Layer 10 of a small transformer language model trained on English Wikipedia (14 layers, counted from 0, width 128).
A neuron adds its activation times its output weights to the MLP's output. To switch it off is to set its activation to zero at one token and run the rest of the model.

Output weights of the MLP neurons that the questions are about. A number n stands for n times 0.0099.
n13: 23 15 -25 -44 -49 -27 1 -24 8 28 -15 -23 -24 87 -7 17 -14 -12 -25 -47 -29 33 16 44 17 -25 -2 -50 23 30 4 18 4 24 -28 -3 -21 9 6 57 26 5 11 15 2 -13 5 1 16 -28 5 -10 -4 27 -25 -8 13 -16 15 -13 19 -17 -13 77 -42 3 -8 14 27 31 -15 -55 -28 7 -6 -25 51 33 5 -15 25 25 -17 -4 -32 -49 -29 24 13 9 -43 21 0 -4 -52 -5 5 4 5 -27 11 -2 -42 38 50 -6 -17 5 7 -5 21 -34 5 -37 3 -37 33 33 -15 9 -21 52 20 17 9 17 -15 -12
n36: 45 -29 -4 2 -6 -18 7 12 15 20 11 -15 1 -21 -7 26 37 -38 -31 -29 -2 22 -19 -13 1 -15 -38 -5 -29 22 -18 -20 -44 30 19 46 -43 40 7 -12 14 -25 -21 -27 9 47 14 -16 -11 31 -9 -30 -8 11 -5 -24 -12 -49 1 -5 -6 -21 -19 -22 -30 -5 17 9 41 -12 30 44 27 11 33 -4 -1 -25 -34 -6 4 -8 9 23 -5 32 31 -29 22 7 10 12 -24 -18 -14 43 -10 38 -25 -38 -35 12 19 13 -17 -54 26 -26 31 31 8 10 1 -30 10 17 18 36 -8 7 36 -26 -10 -12 2 54 -7 -7
n64: -19 4 37 -1 32 -60 1 27 -34 49 -31 -27 -28 38 -37 -7 9 16 -11 1 -11 37 34 -22 15 -6 -5 -11 44 29 4 54 6 -28 35 -13 -9 -1 8 -23 22 -21 24 -3 12 11 -16 -15 10 -8 23 -1 -4 30 10 -15 4 -3 -30 -27 -4 -11 4 -35 -4 33 -12 3 18 14 15 -61 -33 5 -4 4 1 30 45 -35 -4 6 -49 10 1 8 -21 9 -17 -6 -12 43 -53 -13 27 -12 23 -24 -11 18 -30 25 -13 -40 -4 40 -15 -16 20 -32 -28 -51 21 28 5 6 42 11 -6 -11 -36 39 1 4 6 23 15 35
n78: -5 -30 -16 45 7 10 15 19 42 21 17 61 5 12 4 27 -9 -18 8 -2 20 0 -15 -7 30 -15 -10 19 3 15 6 2 -8 -25 27 -26 -14 7 -15 2 2 -8 24 -21 16 18 2 -44 2 -5 3 -3 -48 -21 15 13 -29 -7 -8 -46 44 -15 9 22 -38 6 -35 -7 -48 19 -16 57 59 27 -20 41 20 27 -21 29 40 -10 -35 12 -14 -22 32 25 -12 -33 -17 5 41 6 10 -14 -29 -49 9 -36 26 53 -72 6 -15 -12 -6 -33 7 -25 -28 -32 8 -51 20 -18 22 38 40 -2 27 -15 28 23 -21 37 -36 -57
n292: -15 -33 -19 -25 7 39 23 24 11 -9 24 2 9 -1 -13 -22 -5 7 -30 -41 10 17 17 -5 20 -13 20 -30 73 10 -15 -3 -5 -32 -4 -1 -8 -10 -17 8 -8 18 -2 -11 12 1 -4 -29 -33 -4 -21 28 8 -46 33 -49 9 -18 8 -14 28 3 6 26 -4 39 -4 27 8 18 35 -27 20 -3 22 -12 28 1 -19 -7 15 7 1 9 18 17 5 -33 24 -32 12 6 -42 -25 -4 -13 -7 4 6 -1 -34 -5 7 0 24 45 -11 -14 -19 -11 -7 -12 -20 -4 7 6 -9 30 48 5 25 -20 -35 24 -21 11 13 -27
n296: 13 3 14 -8 13 -14 13 -35 -8 10 -30 -19 -13 -12 1 2 -15 -26 -12 45 5 16 -14 0 54 -23 22 -4 -34 42 7 1 -12 21 -2 -30 54 10 -18 9 5 -20 2 11 4 -15 3 20 33 40 -9 39 -11 -6 3 20 -36 9 3 -12 5 -23 -12 14 -45 -17 28 -18 -4 -5 20 41 -11 28 22 28 12 -20 13 -18 8 26 20 -15 9 1 -37 -5 -58 -2 -49 10 -17 27 11 9 -31 8 -10 -18 -6 -16 -13 -18 -4 -21 3 -34 -6 10 -46 51 -17 -4 -29 21 -13 0 -1 24 9 26 -6 1 49 20 -8 14
n303: 6 -17 32 11 -32 13 -6 3 36 -41 -54 -1 -24 24 29 -8 22 -26 -38 -16 2 6 -65 15 63 3 -24 -17 4 -17 1 -12 26 24 -12 36 17 10 -28 15 -7 22 -22 -10 17 36 4 19 -31 20 12 26 21 21 -16 -5 -37 -22 -18 -27 -11 -8 14 -47 -14 -6 39 10 -12 -7 0 33 -16 -50 20 -25 0 -20 -1 -17 5 -46 -30 -36 68 -1 28 -28 22 1 -11 -2 34 -4 7 4 18 -1 25 15 17 12 53 -14 9 14 0 45 -27 1 -5 15 -34 32 39 -35 -1 -18 -35 -4 17 42 -11 18 16 -21 -4 -45
n308: -4 35 -54 4 -2 2 24 -7 -15 19 2 -16 -1 -6 -13 -19 8 40 -13 -1 25 -8 -23 -13 17 12 -37 -57 -8 -9 0 -15 43 -18 -20 39 -7 13 0 4 6 -23 -10 26 39 5 -37 -1 8 -19 34 19 -15 62 -27 24 12 5 -26 4 -12 43 -6 -44 -30 4 0 12 -24 -4 17 -4 -13 -6 10 -16 -27 -7 -15 13 12 32 1 18 3 -36 5 -44 36 -21 -10 -37 -26 -6 4 12 -10 32 36 29 -9 42 -5 2 -32 1 35 39 2 -8 12 9 11 14 -48 34 -46 -8 -35 29 10 -29 13 6 22 -6 13 4
n350: -11 -13 14 25 -12 14 -15 19 25 -37 -73 -8 8 22 36 25 -5 -14 -7 38 -16 -15 -4 26 -4 2 -3 -30 -11 10 -19 -4 -9 -25 -28 -1 1 5 24 27 11 -19 15 -20 2 25 -34 10 12 1 -22 23 13 4 41 -17 -29 7 15 -18 19 3 -1 -18 13 -7 -30 17 3 8 18 8 7 -8 -34 -25 22 -21 -9 23 -11 -19 -3 -19 46 -14 -20 -5 31 56 -13 -13 15 4 -28 -7 -28 5 -5 8 26 -4 -19 -1 -1 4 -25 7 -45 1 37 12 -24 -2 13 8 35 -21 1 37 4 5 -11 41 -15 -16 7 0
n375: 9 -46 -39 21 61 19 8 12 -32 -17 1 21 -16 -16 -2 21 14 12 -12 47 2 24 -18 -7 -3 3 -5 -9 18 45 -10 12 -22 -5 13 -45 19 0 19 -13 23 -9 -28 -37 -40 -6 -33 -26 -12 10 -11 -19 -50 -16 -17 -13 6 28 14 -4 8 7 -10 10 6 -3 3 18 26 -21 -16 5 7 20 -15 11 1 16 25 20 36 26 56 54 -2 2 -30 8 21 -12 35 -23 3 -75 26 -11 -12 -31 29 4 -1 41 9 -22 38 -5 -20 -44 -4 12 1 -16 9 -10 11 -38 21 11 -3 -22 -25 -20 1 -4 -35 23 -9 18
n396: -6 -2 -34 -22 60 -24 22 -14 10 6 -10 5 4 -6 -16 28 3 22 -63 -1 46 -36 -11 -8 -1 -45 -29 -6 -26 24 -9 -3 29 31 33 51 25 -55 -18 -20 56 -17 12 -65 -13 -3 -21 -5 33 -24 40 30 26 44 -26 -10 -35 -20 -16 53 -37 -32 2 13 -29 -1 10 -23 26 12 -5 27 17 -32 41 17 -2 -34 24 -8 -9 -27 -20 17 5 -2 -10 3 6 -16 -6 -1 15 2 27 -24 15 48 40 15 4 -3 1 14 19 42 26 33 17 -59 -6 -12 2 -12 -7 -5 -16 -22 -34 1 -1 -16 -3 -16 19 -11 24 19
n410: -23 1 23 6 -31 10 -33 30 4 -8 -23 25 23 0 -64 -29 -39 47 56 8 -22 -6 10 -36 -24 10 39 36 3 24 51 4 -34 -25 -1 -17 -4 -3 -48 -29 -46 -20 43 -3 -20 -9 -46 56 -20 -8 29 6 13 -40 -33 -6 32 -11 -1 -4 2 11 2 12 -2 45 -13 3 -10 -31 49 36 11 3 17 -3 -36 8 -3 -17 -19 3 -5 45 62 -23 30 -1 21 -27 -15 -15 0 21 -34 -7 11 11 47 12 -18 11 5 17 26 -12 24 11 31 -4 -63 -27 -2 -7 17 10 -2 7 -11 13 37 -33 -54 48 7 0 -33 -17
n423: 1 24 -80 -9 -29 24 32 17 -25 -30 -21 38 3 23 22 -27 25 1 -4 -3 -27 22 19 -30 43 -11 -23 2 -4 -17 17 -24 3 -29 -40 3 -29 -13 11 -5 0 -28 34 -60 8 20 25 32 -10 -8 -37 12 -2 16 48 -30 7 79 -5 -37 -41 -28 39 16 -3 3 -16 21 -54 7 -47 2 -34 29 -37 -4 -5 -4 5 3 37 -1 -7 9 27 -17 23 -29 -6 -29 -5 3 44 -31 -1 95 1 1 -7 -9 39 16 30 -8 43 50 40 -64 -32 -10 -35 -12 2 1 10 5 -8 -22 64 35 -39 12 -17 15 -8 34 13 -8
n441: -5 -2 6 -36 -15 -1 5 -1 -2 -13 -1 -23 2 -4 18 -13 -12 1 12 -18 6 -14 -16 9 -30 5 -12 -9 -8 -3 8 1 -25 19 -10 53 11 20 23 8 21 6 16 -14 13 -5 6 1 45 31 37 -8 7 9 9 -1 5 5 -13 -38 10 -6 -13 4 -32 14 -2 1 2 12 -17 4 39 3 4 6 31 -12 -31 -10 -18 12 1 -4 -5 9 -31 -28 -10 -43 7 -14 -15 11 -15 -20 8 32 -21 -10 4 -26 32 5 -22 1 4 -28 -28 29 7 -23 18 7 0 -7 8 10 -4 21 -5 -1 22 34 22 -12 21 -18
n452: 27 7 -37 46 -2 4 33 -31 7 23 -12 -18 -37 16 -13 25 10 -22 -23 8 -31 44 -14 -14 -30 11 5 -1 12 -13 -6 1 42 -15 -5 -1 1 -17 -11 35 22 -27 -2 -11 16 15 -22 -27 -19 -16 16 -30 22 -4 -42 -15 -29 -43 30 -17 28 -13 -15 -16 -10 86 41 -15 27 22 16 -19 -30 -23 8 11 30 5 -18 1 1 27 -21 -10 -1 10 -5 31 -29 36 -3 1 -4 -19 21 7 13 -32 -16 2 -18 17 -28 3 -33 -4 -37 24 21 -18 31 -8 50 30 3 -58 14 -22 32 40 22 21 -22 -21 15 -4 -41 28
n491: 15 50 3 7 13 21 21 9 11 40 12 32 -5 32 -8 -7 -26 6 -33 5 -15 19 10 -27 5 -35 43 8 27 11 16 -9 -9 -23 7 -14 -15 -39 32 -26 -29 -3 -6 -19 9 25 19 1 4 -26 -9 -4 -14 -14 12 0 44 22 -31 8 -23 34 -23 -19 -29 -7 -26 -8 10 18 11 -16 -18 -12 -35 3 -9 -5 -38 18 30 -23 -30 -31 14 -21 -49 34 4 -9 -22 23 -12 37 -7 43 -22 -29 30 -3 8 -29 1 32 -13 17 7 2 30 25 49 1 -29 6 -17 28 -4 -5 33 34 -21 -9 -32 2 -1 -16 -27 -23

Each question names a token from some text and the token that comes next. It shows the activations a of the neurons there, in the order above. A number n stands for n times 0.022.

Then comes g, the gradient of the next token's log-probability with respect to the MLP's output, scaled to length 1. A neuron's effect is roughly proportional to its activation times (output weights . g). A number n stands for n times 0.0038.

" g", then "ir"
a: 0 36 13 1 0 0 0 0 2 0 0 0 0 0 0 43
g: -4 -18 30 23 10 -22 9 -1 1 20 -25 -44 -25 28 -4 11 -28 12 54 4 11 -11 8 -32 9 20 -24 -17 -18 21 7 -20 -3 -6 32 22 20 2 7 37 -24 -20 16 -30 -30 -25 21 -37 4 14 1 37 -5 33 16 60 -37 -36 24 3 -5 -17 14 -64 -53 9 25 42 7 -1 0 3 -12 -30 15 6 11 7 -29 -8 -26 -15 -8 -12 16 47 -3 -23 -37 33 0 6 -31 -31 24 -7 -41 -36 -11 -6 9 7 11 3 22 17 33 -20 2 10 -3 -3 -9 25 1 47 -12 2 -30 -20 6 18 44 -12 11 30 -8 -19
Which neuron, switched off, raises the next token's probability most? n491

" G", then "er"
a: 0 43 0 0 0 0 0 0 1 0 0 0 0 0 0 0
g: 13 57 -16 34 -5 -1 -7 35 23 -26 3 -2 -6 22 -9 25 -6 -9 -37 -44 23 33 33 -21 -24 0 -16 27 -1 -11 20 2 -39 -20 -13 15 -2 8 42 -45 -13 -30 -17 -24 -19 -6 13 -26 -20 9 -7 -3 30 -11 -21 5 -6 -2 1 -4 -32 -25 -29 -16 -20 1 -2 10 17 23 12 7 16 2 58 -15 -1 -14 -10 42 36 3 34 -31 -19 -7 39 20 -10 4 33 -6 -36 -2 -34 32 12 -9 -3 12 15 1 -23 -31 -18 -11 21 -17 -9 8 1 22 40 71 3 21 -43 13 -4 12 -16 22 -49 4 -4 2 -54 26
Which neuron, switched off, lowers the next token's probability most? n36

"er", then "=="
a: 34 0 0 34 0 0 0 0 0 0 0 0 0 0 0 2
g: -42 -25 0 2 -3 -16 21 6 -18 26 5 24 9 12 52 -51 29 39 -2 9 24 16 15 -14 36 -4 2 -9 -20 5 34 -1 -25 -14 23 -50 -29 -33 -15 10 -20 -23 -11 12 15 1 -51 12 -2 12 -32 -5 28 3 27 -29 18 18 7 1 -38 -5 24 8 -42 12 -9 7 -10 32 -29 6 -26 37 1 15 -4 -32 -23 27 -30 -63 43 11 -7 48 53 -4 -18 3 -28 9 -31 7 7 -4 10 -2 -11 7 -19 32 -18 26 7 -5 -3 -29 5 -3 -33 11 -20 23 33 -2 -14 -16 17 -1 9 40 16 22 8 -31 -34 20
Which neuron, switched off, lowers the next token's probability most? n78

" |", then " G"
a: 0 0 0 0 0 0 1 0 0 28 0 0 0 0 0 0
g: -4 13 17 -10 11 12 -10 13 -10 -16 -24 1 1 6 36 28 -18 -1 32 -11 -8 40 -9 29 43 12 -5 10 43 19 -22 -20 -6 3 -21 -27 12 9 -34 16 -3 -6 7 30 17 -33 47 -8 -44 -7 3 -47 -7 10 16 8 53 -11 -35 -8 5 7 -18 -28 -11 -9 16 -9 2 -19 -10 13 13 15 35 22 -6 37 -5 5 -4 8 -7 52 -20 -14 -7 -24 -1 1 46 9 29 25 -19 -26 -1 -69 9 12 1 13 -27 25 6 25 -28 20 21 -29 37 -4 -13 17 -17 -12 -48 -22 -15 -82 -16 29 16 -33 -21 -14 -13 -4
Which neuron, switched off, lowers the next token's probability most? n375

"en", then "e"
a: 0 0 0 0 0 0 0 0 0 0 0 0 0 0 37 0
g: 14 -23 -14 -8 23 -2 -11 -35 -7 40 -21 1 -7 19 -30 35 -31 -9 -24 17 1 -29 -9 2 -60 16 -34 22 -20 20 -2 -17 13 4 18 26 -17 -41 -51 57 2 7 31 14 14 -27 -18 -5 17 -5 4 -13 -10 9 15 14 -18 12 19 -11 13 46 10 -20 40 6 16 -35 14 10 27 -17 -17 31 -27 34 35 11 10 -5 -19 -8 -3 43 9 3 47 -6 3 18 -5 -16 -24 21 39 6 -43 -6 5 -36 -5 -28 21 30 -45 23 -5 14 -17 1 -33 14 7 -55 9 -15 30 -6 44 -5 -1 -25 29 -13 -15 -11 2 -35
Which neuron, switched off, lowers the next token's probability most? n452

"\n", then "|"
a: 0 0 0 0 0 0 34 0 0 0 0 0 86 0 0 0
g: -6 15 22 -8 15 2 -4 -17 7 10 13 -7 -22 28 42 -21 -7 8 -31 17 16 -20 43 16 18 -3 -15 -28 -9 -3 11 10 24 2 -23 -23 -15 -15 62 11 -45 -7 26 18 -25 -35 -4 -28 -12 -39 -8 -18 23 -26 32 14 29 4 20 29 -9 32 9 57 13 1 -10 -18 -6 14 -39 39 -10 8 -11 13 27 -40 -15 9 6 32 34 -16 -19 22 -39 35 -14 -11 -54 -10 -48 -17 -31 8 -34 -21 -42 -20 26 35 27 -2 31 -20 13 -36 -14 6 16 -18 21 12 -9 9 16 -32 -9 45 -12 -19 8 -7 21 -3 -3 13
Which neuron, switched off, lowers the next token's probability most? n423

"er", then "l"
a: 0 0 17 0 0 0 0 0 0 0 0 0 0 0 0 0
g: 23 2 -8 7 17 -4 -16 2 -15 -8 -37 -25 3 -24 8 -5 -8 -19 -7 3 -25 43 54 18 -3 10 -7 45 -16 12 -12 15 55 -2 23 -11 -16 -19 20 3 -12 1 -75 12 0 19 -2 -1 19 12 -1 -6 9 -25 -3 -14 -61 -19 -14 -22 -8 12 -10 15 -10 18 48 -11 35 15 14 2 -12 25 -46 -14 -58 40 7 -19 -38 -30 -12 -29 -4 -8 16 24 2 6 18 26 1 -1 31 0 32 -2 -4 59 15 -13 -23 5 25 -14 17 -40 -11 -1 -25 3 70 -7 4 -27 18 -25 -28 -15 17 -4 -19 -16 23 4 15 29
Which neuron, switched off, lowers the next token's probability most? n64

" ", then "3"
a: 0 0 0 25 0 0 0 0 0 0 0 0 0 0 0 0
g: 19 22 -4 9 -12 11 -25 29 15 -22 10 -31 24 2 36 28 -1 -24 34 -52 10 0 6 43 8 5 21 -21 26 -12 -9 10 -32 -12 -17 50 14 10 -7 6 -20 -9 -5 -4 17 2 11 14 -6 -26 4 -6 24 22 38 11 -14 31 22 37 -10 -36 -19 12 31 -39 3 4 -31 -14 57 12 -22 -40 22 -14 -26 -19 -24 -24 -35 4 2 4 -29 -22 8 14 31 14 39 -9 -3 8 -1 -29 -5 -43 -12 7 -18 -39 57 22 -1 9 -21 46 -12 25 30 -30 -25 -17 -11 24 -1 -4 5 -29 1 20 -32 6 17 -37 -8 -53
Which neuron, switched off, raises the next token's probability most? n78

"8", then "–"
a: 0 0 0 0 20 0 0 0 0 0 0 0 0 0 0 0
g: 14 0 -5 -25 0 -13 0 -6 3 37 35 -1 -33 6 11 18 -16 8 59 14 -1 4 -1 -3 17 -7 19 -20 20 -5 27 70 23 -30 -25 9 -32 -27 -17 10 -9 3 -37 -11 -31 -15 -16 34 4 -21 5 31 29 0 21 -3 -22 0 -15 4 13 8 -15 7 33 -6 -45 -35 41 25 19 1 6 -1 -29 -59 12 -8 25 -35 -16 -22 -27 -43 17 8 15 -5 18 45 -38 16 -25 4 4 -5 36 9 35 -15 24 -10 -52 -3 -5 28 -60 7 -16 20 -20 33 -14 3 -12 -10 -12 14 7 -5 11 -33 -20 -10 0 44 24 17
Which neuron, switched off, lowers the next token's probability most? n292

")", then " |"
a: 0 0 0 0 0 0 0 0 45 7 14 0 0 0 0 14
g: 15 20 9 -12 -1 -10 14 19 30 2 -63 -27 10 -29 7 9 12 17 0 15 5 -25 22 35 6 -17 0 14 8 6 -58 18 27 7 24 -21 40 9 3 -11 -33 6 13 28 -23 -16 -13 -39 -11 -44 -8 -38 33 -2 6 30 29 -16 32 31 -11 24 15 14 -1 -19 2 -24 29 -15 18 28 -39 -39 -1 40 16 -56 6 -26 12 11 -27 31 -15 -20 -18 15 -13 -7 26 -21 -32 -9 -35 -38 -48 9 -4 -1 12 21 4 5 -27 27 36 -27 12 24 -21 20 20 0 -6 51 -28 -22 -28 4 2 -14 12 24 31 -7 -20 18
Which neuron, switched off, lowers the next token's probability most? n396

"ear", then ":"
a: 24 0 0 0 8 0 0 0 0 0 0 7 0 0 0 0
g: -20 -22 21 29 -23 38 40 22 0 4 18 -20 0 -17 -21 50 -9 -54 -16 -30 -26 7 -61 -1 -10 41 13 20 38 -12 -16 4 38 22 34 -24 3 6 -23 -5 -38 -13 -12 -12 10 17 -26 -21 -6 -30 38 27 -25 20 0 18 4 3 7 -36 -17 -15 13 29 0 45 8 -3 -6 -38 23 -16 7 -1 37 6 16 14 -5 -8 54 -14 20 4 0 19 24 4 34 -36 -23 -10 21 -6 -3 -59 -14 4 -9 -29 -37 -18 22 -9 0 21 -4 3 2 23 -9 14 -17 0 1 24 -5 21 3 -40 -39 -7 -5 54 0 -12 18 -32
Which neuron, switched off, lowers the next token's probability most? n292

" g", then "ame"
a: 0 30 0 4 0 0 0 0 5 0 0 0 0 0 0 25
g: -17 25 26 -24 17 11 55 25 2 13 10 11 -6 4 6 23 -20 24 -36 -22 11 18 -31 23 -30 -7 -9 15 23 15 16 53 30 19 -43 8 -20 -9 -29 -39 -17 -16 -39 -4 -12 -7 21 -19 -37 -30 4 -11 12 -33 44 41 8 12 -8 -6 -9 -42 -2 4 11 -22 10 -54 -9 5 3 -2 -5 -8 -16 36 0 3 -10 5 20 -34 22 20 32 33 17 29 42 20 -32 5 12 51 -39 -3 32 -2 28 -20 -19 -1 -31 -64 -7 -26 -35 29 3 -7 15 3 27 -5 10 -32 -5 -19 24 14 -20 -15 -16 1 -12 9 2 4
Which neuron, switched off, lowers the next token's probability most? n491

"l", then "and"
a: 0 0 0 0 0 40 0 0 0 0 0 0 0 0 0 0
g: 5 31 56 -58 9 -28 -25 12 -34 -16 -44 -35 -31 -61 9 4 -5 -1 11 12 2 1 -28 -13 1 -10 31 -6 -5 -13 -15 19 -13 32 2 -12 -1 5 39 1 -16 31 10 -5 -35 -11 -37 -15 7 13 8 2 2 -10 -4 42 -28 9 -10 -21 -38 -14 12 -17 0 0 23 17 18 -37 46 23 -30 13 -2 8 14 11 -19 -40 -41 7 -19 16 2 49 14 51 -14 36 -23 61 19 9 11 22 12 13 -18 5 9 31 -31 9 -4 -25 24 16 -32 -32 0 14 -13 13 -13 -9 -23 -23 7 15 14 29 5 20 -13 6 43 6
Which neuron, switched off, lowers the next token's probability most? n296

"er", then "r"
a: 0 0 6 0 0 0 0 0 0 0 0 0 0 0 0 0
g: -22 3 -42 20 25 22 -57 6 -8 27 -15 4 -32 21 -12 14 -2 -12 0 -37 2 0 18 -28 38 11 24 5 13 -63 9 23 18 -4 32 -12 29 -15 -56 -10 18 6 3 -16 23 46 -24 -7 7 -20 1 -25 -3 -7 -2 -54 -14 -27 -19 -26 -2 -1 6 18 15 -15 1 -3 38 6 39 -12 13 39 29 12 24 2 -22 -2 2 1 -3 16 -21 23 -8 -14 39 -6 7 -29 -2 -17 31 -51 -12 17 -1 34 54 -5 -6 -1 4 30 -15 -32 -49 13 -7 -9 -14 22 11 38 31 19 -11 21 -34 4 4 25 -33 -19 11 -42
Which neuron, switched off, lowers the next token's probability most? n64

" ", then "2"
a: 0 0 0 0 0 0 0 0 0 0 0 0 0 0 0 56
g: 14 -13 42 -13 -4 28 4 -14 13 -18 1 6 3 10 -4 -25 50 -14 -27 -39 -18 12 5 -35 -33 -27 -9 -9 2 46 37 18 -11 -15 40 -27 22 -61 19 10 9 14 -40 -20 44 -19 5 -19 13 -27 -18 5 -28 -52 -9 16 9 29 -5 -30 -1 39 36 -17 -6 48 18 -22 17 40 -10 -8 23 18 -25 4 12 -3 19 -6 -1 2 -13 7 14 -62 1 10 -27 -8 5 39 16 0 -7 -35 4 32 0 33 -25 25 27 -24 26 32 7 -7 14 -10 -31 22 -5 0 4 -42 45 -13 -19 0 -9 -1 -35 -14 8 12 -21 6
Which neuron, switched off, lowers the next token's probability most? n491

"0", then "0"
a: 0 0 0 0 0 0 32 0 0 0 0 0 0 0 0 0
g: -5 -38 23 -27 -13 1 25 -2 -8 -12 -44 24 -8 12 33 -25 -3 0 18 4 -7 25 -17 -21 4 30 -10 -31 -13 -9 25 33 -19 24 26 25 -20 18 10 9 39 65 -4 18 16 -30 -19 30 -2 -12 -17 -35 -24 15 49 3 -45 18 17 -8 -14 -7 -54 -18 -18 -24 17 23 -8 25 -19 -24 -4 -7 22 12 -33 5 -15 -4 0 -16 -39 -10 4 4 -9 51 -13 10 -7 -14 9 26 39 -4 23 -5 32 43 16 10 12 24 3 -11 -27 -60 -42 18 -6 -42 -7 17 -4 -9 1 7 14 21 44 3 -53 -3 24 -14 -22 -8
Which neuron, switched off, lowers the next token's probability most? n303

"on", then "f"
a: 0 0 0 0 0 15 0 44 0 0 0 0 0 0 0 0
g: 32 -10 19 24 26 5 1 12 -29 -10 -14 -45 39 41 -52 -1 -16 -5 14 -7 8 2 -28 -26 11 -3 -5 14 15 11 -19 33 0 -44 -8 -1 -4 -24 -13 31 -1 -7 -8 -5 -12 3 24 7 5 -47 -8 -22 35 16 -27 43 10 12 -15 -14 -41 21 1 -12 -18 -7 -39 11 -2 34 -46 9 -7 23 12 -28 13 19 -5 27 -27 -21 26 36 17 29 15 -4 42 -33 1 21 -27 -4 -45 -5 -19 -39 25 -30 -24 -41 -16 31 0 -32 18 9 -44 34 5 2 28 3 -9 -6 15 28 -2 -6 40 -30 21 50 13 28 3 -7
Which neuron, switched off, lowers the next token's probability most? n308

"on", then "v"
a: 0 0 0 0 0 0 0 0 0 0 32 0 0 0 10 0
g: -14 13 -19 11 39 -15 -3 5 -4 15 -23 13 -2 14 -57 15 39 -43 -19 -10 -31 -18 14 -2 33 22 21 19 -37 -20 -19 5 -22 11 -13 -44 28 -46 0 -6 -61 5 14 -1 -15 8 -11 21 3 -8 20 -9 4 -29 -31 45 -16 -24 7 7 30 -36 21 22 24 11 8 12 34 -20 45 -7 18 23 27 -15 -29 4 16 0 14 2 1 4 25 -58 21 43 15 -15 -12 -39 9 -19 10 4 -8 28 11 2 -36 5 30 36 -26 -9 -2 7 -9 51 -13 8 -4 -3 -3 -41 -15 -23 -26 23 42 22 4 17 -2 -47 6 -2
Which neuron, switched off, lowers the next token's probability most? n396

" A", then "th"
a: 0 0 0 0 0 0 0 0 21 7 0 0 0 0 0 0
g: 16 32 -5 -32 -16 -28 20 -16 -2 13 -26 -34 13 34 20 24 -19 -17 2 12 32 17 -1 -1 -29 10 -16 26 21 -6 -5 38 -18 -24 -42 20 3 -12 -63 -10 -1 0 -17 -21 -26 -9 -36 -15 -8 -10 8 16 26 -42 67 -3 1 -13 -27 18 -21 -2 21 -10 45 -40 16 -4 27 -49 6 11 -8 -11 -12 -2 35 28 8 29 14 -25 -24 -10 18 5 3 25 43 47 5 15 8 20 33 -2 38 -34 -3 -20 -19 26 -38 -26 12 -10 -40 14 -10 -16 -6 14 -36 -10 -23 11 40 11 0 24 27 3 10 5 12 -39 -17 17
Which neuron, switched off, lowers the next token's probability most? n350

" |", then " "
a: 0 0 0 0 0 0 0 16 8 0 0 0 0 0 0 5
g: -17 -28 3 21 8 -1 27 -6 -11 -8 37 16 10 4 20 -13 19 -34 16 -2 26 -30 13 -15 -35 -24 10 16 -22 15 -31 23 -19 17 16 -4 -7 -1 61 -21 6 -3 1 -24 -27 5 -32 3 64 15 37 -36 24 26 -8 -27 -35 30 48 -18 5 -17 6 10 -10 29 -6 -1 -67 15 -3 12 -15 19 -43 8 17 -18 -27 11 13 8 -3 -11 7 38 -6 -11 26 -12 13 -65 28 20 7 18 -8 11 -5 15 9 13 40 -8 12 1 2 -10 -45 22 -49 -40 -14 0 17 15 12 -21 50 15 -4 -10 -9 -30 -22 -2 -29 -22
Which neuron, switched off, raises the next token's probability most? n308

" ", then "X"
a: 0 0 0 16 0 29 0 0 0 0 0 0 0 0 0 0
g: 3 15 -32 -79 -33 -16 -1 8 3 -34 27 16 -12 23 3 1 -33 15 18 2 -15 17 26 -3 2 -11 3 -26 14 13 -24 23 49 12 17 -38 18 42 -35 -16 -22 -1 -1 -46 13 -46 25 -35 -42 -5 -35 14 31 20 -42 22 16 28 29 -14 1 -32 39 0 31 9 5 -5 -5 -21 -36 -2 -21 -1 12 -6 -29 14 18 13 -12 -18 12 33 3 -5 28 35 -15 -8 7 24 16 -5 8 15 16 -50 12 11 -8 -22 -8 -8 15 13 31 -27 -5 14 -2 26 -5 -10 8 58 15 -27 -19 -19 42 -19 -17 -16 4 -2 -7 35
Which neuron, switched off, raises the next token's probability most? n78

" B", then "is"
a: 0 0 0 0 18 0 0 0 8 0 0 0 0 0 0 0
g: -43 -14 9 20 -5 -15 17 -26 -2 -60 11 2 11 26 2 -14 21 -37 19 11 -22 -27 -40 -15 39 -24 24 12 7 11 7 -28 -5 40 -52 -42 38 10 10 23 34 -4 17 -6 23 -25 46 -24 15 4 -36 -5 -24 36 62 2 13 -2 13 7 1 9 -5 21 -47 32 -16 1 -12 17 -13 0 -8 -1 -3 32 44 -30 30 -1 37 -30 -4 6 -17 -10 -7 7 -8 20 -11 18 4 -32 -11 -3 13 -12 2 -47 34 -10 -11 6 -46 -13 11 21 0 27 22 23 15 -5 -55 -11 20 -7 -18 -13 9 -26 15 5 -21 -29 15 32
Which neuron, switched off, raises the next token's probability most? n292